Layer 9 of a small transformer language model trained on English Wikipedia (21 layers, counted from 0, width 128).
A neuron adds its activation times its output weights to the MLP's output. To switch it off is to set its activation to zero at one token and run the rest of the model.

Output weights of the MLP neurons that the questions are about. A number n stands for n times 0.0016.
n33: 25 6 -2 -19 -39 23 -6 46 -2 46 -10 -27 14 7 12 -6 5 -4 7 8 -9 27 27 -32 34 14 24 27 66 -23 46 7 -33 -22 -1 8 -17 20 14 -75 -8 -4 -4 28 -23 -11 18 4 24 24 4 -15 37 -9 35 31 -13 3 40 -13 -39 20 18 13 75 5 -22 29 -54 2 40 -12 6 24 -15 -24 -30 -15 -66 -31 -45 -15 -33 22 -19 27 4 1 -15 8 4 54 22 -32 -35 -6 -18 -21 -22 5 -47 18 -11 -30 -12 -44 24 -32 -15 -25 -20 -26 16 -14 13 1 -31 45 -11 28 -29 -19 -4 31 -18 1 -14 23
n88: 8 -1 -2 -5 -30 -9 -6 -31 -1 -16 -75 19 -43 -12 24 -32 20 45 -2 -11 -38 5 -25 -22 -17 15 17 5 21 43 -20 -14 -35 -27 68 51 12 25 -24 -12 12 -25 -12 -10 -13 37 23 -43 -33 11 1 -48 -10 -8 6 18 -7 -1 4 -42 -14 7 9 -20 13 -23 21 -37 8 -22 38 -17 -40 -39 -17 -16 -4 -8 11 15 -21 -33 26 -34 7 -25 16 7 -10 19 3 7 -3 -13 -4 29 38 18 -1 26 -19 -25 28 -2 1 45 45 -15 30 27 15 33 17 12 -2 2 0 -37 25 20 -7 -19 42 12 4 2 43 39
n135: -27 21 -31 20 1 17 43 -10 -44 1 34 15 -55 15 7 30 18 -24 -16 -39 -4 10 13 -4 -28 -17 -19 41 -53 13 -9 5 -73 29 -1 -3 53 1 -17 43 28 12 17 16 33 -10 10 8 -5 -24 -39 -67 -2 -2 33 4 -15 18 24 -12 2 26 -1 -10 -2 -9 11 17 16 4 -12 4 -36 -6 -19 27 -3 -10 -10 46 8 -4 20 9 3 -11 -51 25 -3 6 32 13 30 -10 48 22 8 -35 16 -18 -71 -1 13 -35 6 8 32 -5 -18 -6 5 8 9 -34 19 -25 -3 9 -7 -27 -18 -36 10 3 -3 9 -8 11
n189: -19 25 -18 6 11 -11 14 -21 -3 5 10 33 31 16 63 29 -15 -23 11 29 -8 17 -36 13 -28 32 0 1 -2 -43 -11 5 -9 16 13 -34 -27 -23 11 5 -23 -6 76 -2 -2 -7 -22 13 -15 -34 -68 -11 16 10 -6 -12 16 -52 34 16 -37 -24 5 56 -4 69 1 -48 -52 5 3 25 -22 17 -7 38 19 20 -12 -37 31 10 -47 30 11 19 -65 -3 -41 -5 -56 9 25 21 -37 -32 27 -1 -34 -31 -9 33 8 -15 1 5 18 -25 -64 27 26 26 19 26 -85 -16 31 7 36 24 13 25 -35 13 26 -37 -23 49
n203: -38 -28 -57 16 -24 -14 -23 18 4 9 52 -33 -13 2 -14 8 2 -13 -7 23 -10 -19 -8 -33 19 7 42 -31 36 -40 25 -5 -9 -17 7 13 -28 6 -9 -17 0 8 -50 0 11 7 -43 5 12 -10 10 24 6 12 -5 18 -17 -28 -8 -18 -58 -40 -10 2 24 2 2 1 -13 -18 43 -6 -46 42 41 31 32 1 -12 20 29 -1 -4 -19 2 20 20 37 23 -12 22 -18 -21 -51 -18 39 -66 -1 29 28 38 32 22 -15 16 4 -4 22 -4 -16 20 40 -12 -7 -24 -29 42 -3 7 20 0 14 15 55 14 -1 22 -22
n258: -14 13 -38 -4 5 -16 35 -62 5 -56 58 -9 32 -45 -13 -21 43 -42 51 -12 -8 2 34 29 -13 8 8 -19 -35 -6 -1 30 -27 8 1 -11 1 -10 -15 -8 -25 -34 6 53 -39 -9 6 -16 25 -27 -21 9 50 5 -16 -37 -14 20 -1 -26 21 2 14 10 -17 1 -29 -7 -39 -35 16 19 -20 -26 24 11 -14 -13 36 27 -8 -10 -6 6 -13 4 21 -40 26 38 74 25 -26 -21 -16 12 14 -10 -2 -23 1 12 17 11 63 43 83 -26 7 25 2 -37 -28 11 16 16 -18 17 30 3 -45 -13 -50 6 -4 28 -20 -20
n320: 0 28 26 -37 -39 9 81 -65 -6 -2 34 18 23 45 -7 17 -8 9 -9 21 -16 21 13 64 -7 15 16 -32 -11 47 -48 -5 -70 5 38 -2 14 -1 19 19 -24 -20 41 18 26 6 -24 -22 13 5 -11 -10 -10 -5 -3 22 3 -19 -5 -53 -61 -8 13 44 -1 -6 -34 18 33 7 -41 22 -21 -14 16 15 -10 3 -4 16 8 39 -42 -25 -11 -34 -37 -16 1 -8 -32 -41 5 26 -1 -40 0 38 -23 -38 -16 -24 9 16 63 -12 -47 30 -51 -22 -17 -3 57 12 -28 49 93 29 35 0 25 43 -51 -54 4 11 -12 -1
n348: 8 6 43 -21 26 6 33 28 13 27 -9 -32 21 14 -15 -21 18 -32 -11 -6 -35 -11 40 -33 4 -63 -16 -18 30 6 -18 -40 9 -2 38 -18 25 24 1 24 13 26 23 -11 -53 -17 8 -58 15 -7 33 -56 32 -13 -4 27 -16 15 5 12 18 34 38 -8 21 -7 -12 -27 -6 29 41 -20 -47 -15 32 4 37 -16 -12 -2 2 2 21 -38 2 16 -23 38 25 -4 10 6 -4 12 -9 -2 4 -19 -10 -18 -23 -27 2 7 -18 21 36 3 11 48 10 -26 1 -18 11 -7 -49 -25 17 6 7 -42 -19 -10 78 -13 -7 -35
n393: 0 18 10 -1 -17 -25 -12 -4 4 -1 -8 26 20 -16 59 -6 2 3 -3 28 24 7 -6 -15 4 6 -13 69 33 -26 -18 8 51 -63 2 -24 -28 15 36 40 16 20 -27 12 -1 -26 -27 9 7 21 -5 18 32 24 -11 7 54 3 8 -42 -17 19 -28 14 -19 -2 -19 -8 24 2 13 17 -2 -32 -19 3 23 -11 5 -47 -3 -18 -32 20 24 16 -34 -14 -8 -20 -36 -23 -26 -5 -48 -10 -33 -33 -23 29 -30 3 -7 -4 -6 17 8 -1 -36 18 20 3 38 -14 5 -13 0 -51 -15 -16 61 -18 38 29 40 -26 20 1
n477: -34 -19 -12 -11 -4 31 3 -15 -7 -14 2 20 53 -9 -45 2 7 -23 17 8 2 7 -14 -20 5 13 -8 13 -19 -35 -27 -30 27 48 38 60 23 32 4 -4 -29 5 -1 23 25 22 10 40 20 -34 4 11 -37 2 -14 6 -25 -50 -28 -37 6 -22 -36 14 24 15 -23 -5 24 -19 -1 50 29 -15 4 -3 -8 31 -23 -14 11 -17 1 1 -4 19 -21 -10 14 -27 -2 -36 9 24 -7 -35 9 18 -34 6 -22 -9 26 13 -5 10 20 42 -41 38 28 -1 29 49 -8 -14 10 18 9 6 -25 -49 -23 -4 26 22 -21 20
n483: 30 -7 52 3 24 -33 -15 -17 17 12 -14 -3 48 19 -10 -40 -10 -12 -15 44 12 9 -2 -10 12 -19 12 19 -34 -23 -5 -10 5 -2 -5 18 4 45 18 18 0 -33 16 50 -8 -21 -23 4 17 33 2 49 -22 1 27 27 -2 -26 -46 6 51 -33 -9 -4 -27 -61 36 21 1 -4 11 15 2 -42 -17 17 19 40 72 6 -1 -34 -64 -19 48 16 28 -42 35 5 -55 53 12 2 -7 -38 14 28 -2 -8 2 -4 -18 -4 -32 -30 -23 28 -17 -33 -21 13 -4 12 21 31 -29 2 -13 -17 28 -5 -17 -44 -25 43 -26 -5

Each question names a token from some text and the token that comes next. It shows the activations a of the neurons there, in the order above. A number n stands for n times 0.041.

Then comes g, the gradient of the next token's log-probability with respect to the MLP's output, scaled to length 1. A neuron's effect is roughly proportional to its activation times (output weights . g). A number n stands for n times 0.0037.

"er", then " made"
a: -1 -3 -2 -3 -4 48 -4 0 30 -4 -4
g: -28 18 -14 9 -19 5 25 10 -11 52 9 -21 47 -24 3 37 38 -25 18 25 -45 -18 44 -3 14 -1 43 18 -13 25 -20 34 -3 -1 14 -6 -9 2 0 8 27 -19 -23 -14 -17 -32 42 11 -12 -49 22 -20 39 16 2 -8 23 -3 22 35 -24 29 11 -41 16 4 -31 -4 -10 9 -11 -9 2 -11 7 5 9 5 5 -16 28 59 -3 -18 -37 -27 -63 -2 -27 9 -19 -27 -22 -26 8 43 15 -41 -18 -39 -13 -3 29 65 20 -15 3 5 -40 -24 -24 -7 -10 7 15 32 25 9 -14 -27 -18 -4 -10 18 -5 -22 -12 4
Switching off which neuron hurts the next token most? n258

" T", then "a"
a: 11 23 -1 7 12 -1 -3 -4 2 29 0
g: 12 -10 4 33 -7 2 -7 27 38 30 23 27 15 9 -15 48 -72 -20 7 29 -18 21 -13 -18 -17 -26 -4 -8 33 -4 -4 -37 -17 -3 -12 26 -12 -20 9 5 -16 13 7 19 22 -1 32 1 -5 -6 -36 3 -56 -3 -40 -11 0 -11 21 -27 23 -25 8 66 -18 -10 -13 -17 -20 -18 -6 -15 1 19 -3 -36 25 -5 -73 10 14 -16 14 8 0 -5 -58 9 -37 -10 -26 -6 -3 -10 13 13 41 -27 -1 13 3 -7 30 13 15 -8 -26 48 -4 -2 -5 23 -11 12 10 41 -27 -16 3 4 61 -35 5 40 33 -18 10 27
Switching off which neuron hurts the next token most? n477

"x", then "ican"
a: -1 -2 -1 1 -1 -4 -1 0 50 -2 0
g: 27 -37 -6 26 -5 -44 -37 32 -16 2 5 8 3 -23 19 53 5 -33 -67 -24 33 -17 -14 -7 12 -53 1 -13 47 2 -26 18 6 -6 17 -13 27 -9 -17 7 33 5 -11 -6 -35 -2 -5 -38 0 -26 18 -33 -13 -6 56 -4 3 54 18 -9 34 -15 38 1 -25 4 -7 16 -29 12 12 6 12 -4 -10 50 -30 -1 17 3 46 14 -7 19 17 23 17 35 -57 -11 -2 -40 -38 -8 3 -36 -17 4 -6 29 -16 -10 28 14 -18 18 -1 22 -5 -46 26 6 16 52 2 0 14 -8 -4 -12 26 -16 -18 -6 -5 -2 -8 0
Switching off which neuron hurts the next token most? n393

"merican", then "s"
a: -4 -3 -1 9 13 -4 51 0 -3 -3 -3
g: 1 -5 55 46 6 35 37 9 1 -15 3 -11 16 -17 84 -2 -3 -48 16 -1 8 -27 -10 10 -31 23 5 -13 40 -6 10 27 28 -50 15 -9 -49 18 -13 -2 -17 -14 -21 0 -42 15 22 27 -1 -26 9 13 -17 0 25 -20 23 2 -25 -18 -18 -4 3 6 9 -20 -7 -23 0 44 17 -16 17 14 2 -7 37 26 -11 57 19 22 5 -4 -10 -19 -10 -31 20 -32 11 -21 15 18 -2 -11 4 14 19 25 -10 21 -35 -21 18 29 -29 4 7 11 -22 -14 -8 -48 -5 -58 -13 13 7 -49 -44 -31 8 12 12 -40 22 -11
Which neuron, switched off, raises the next token's probability most? n320

" U", then "."
a: -4 -2 -3 -1 23 -4 6 -1 -3 12 0
g: -41 -27 -10 -6 6 -18 13 4 -17 -17 -3 43 -30 42 -39 11 -2 30 2 -9 -19 -18 16 0 13 23 29 -14 -42 20 9 -21 -22 13 -1 -1 8 -51 -15 32 33 54 -8 9 34 -2 -10 -12 -25 31 3 -35 -3 -46 -28 -17 -8 49 7 11 47 6 16 1 5 -8 -44 -3 -12 -12 -36 26 -43 16 -5 3 15 24 42 -33 -16 15 20 -41 -25 25 41 -7 -33 0 18 -38 -46 19 -16 -21 6 40 -14 -8 -7 4 5 -21 9 26 50 13 2 0 -33 -10 34 19 32 33 5 -6 -23 -3 10 24 13 -34 -19 -3 7 14
Which neuron, switched off, raises the next token's probability most? n203

"ort", then "ug"
a: 3 0 76 2 50 7 2 0 45 -1 0
g: 12 -10 -9 -21 8 21 -41 -18 32 -9 10 9 -63 43 -10 8 23 -22 4 4 18 -19 -5 -15 17 -18 16 6 -12 -27 -13 31 30 30 -36 41 25 -19 -12 23 40 12 -16 -15 15 -9 25 55 22 -54 14 6 11 -26 -10 -18 -23 33 53 -7 31 27 13 33 -52 -16 -23 -16 18 6 -23 16 -47 29 6 9 -52 9 1 -32 13 -16 22 -28 17 22 -53 5 -15 2 34 10 -34 -25 -5 13 -3 6 -13 -6 -13 -28 29 11 24 2 -27 6 0 -7 0 -10 14 23 1 26 -20 13 6 -3 11 -14 -34 -67 0 17 -4 19
Which neuron, switched off, raises the next token's probability most? n203

" the", then " a"
a: 3 6 0 0 27 -1 0 6 -4 -2 -1
g: -18 -1 -12 72 19 -34 11 -5 13 37 -11 8 1 -27 11 7 -53 -67 40 8 -1 -13 17 -2 0 -17 22 -2 7 2 -3 -7 -9 13 -19 29 -69 -1 16 -8 -3 -19 9 0 -33 -10 -25 -32 -2 -44 -6 37 -15 -13 26 11 28 -17 -15 -22 -20 -17 49 33 -1 9 33 -1 -28 -11 22 -30 -14 25 -34 33 -15 -17 -3 29 20 -56 54 -20 15 -5 3 -14 47 -21 -10 -3 21 4 7 13 27 4 15 36 0 16 46 12 -10 -11 -30 -27 33 17 -18 4 -32 -25 -6 16 26 5 12 -22 32 -30 -8 -8 4 14 -8 9
Switching off which neuron hurts the next token most? n203

"o", then " Par"
a: 0 -3 -4 -1 -1 0 64 -3 -4 0 -1
g: 38 -23 16 -26 -4 1 -18 -33 24 15 22 20 21 3 -6 -11 -9 -6 18 -21 38 -37 4 -30 27 -13 24 2 19 -43 11 -18 14 -27 -14 -15 11 -35 -28 32 -25 -29 24 17 35 -13 -1 8 2 26 0 -13 16 -8 -15 -2 -42 -7 35 -6 -8 -46 -5 10 -1 -12 -19 3 28 30 1 -9 21 -49 35 8 -23 -25 48 -36 0 -20 19 37 -15 -24 -4 -28 -8 -23 12 -3 -8 22 -55 -34 5 -8 17 -1 43 17 -5 32 -2 16 -44 -2 -5 26 -25 28 7 29 49 -5 -1 12 45 25 36 31 -35 -49 -32 11 30 -15
Switching off which neuron hurts the next token most? n320

"|", then " 1"
a: 32 -4 -3 47 34 0 -4 -4 -3 35 -4
g: 32 16 -24 -13 -20 9 37 0 25 -54 -6 2 42 -13 21 -18 -45 7 12 16 -23 6 14 6 -13 -49 15 -2 -12 4 27 -12 -37 -28 7 15 13 -13 16 31 4 -4 -5 -36 14 15 -3 4 -21 33 -24 49 50 -15 30 3 28 -16 -6 -22 3 -20 7 25 -17 39 -7 14 -12 8 1 7 27 -23 11 -5 -3 -9 -33 -36 6 42 -21 -14 -56 -22 -29 21 -33 42 4 -2 23 11 -20 40 11 -11 -25 4 -5 -26 -1 -5 33 -25 -13 15 -55 46 -29 16 36 28 25 -19 6 -36 -49 -16 0 36 22 -14 22 -2 15 -23
Switching off which neuron hurts the next token most? n189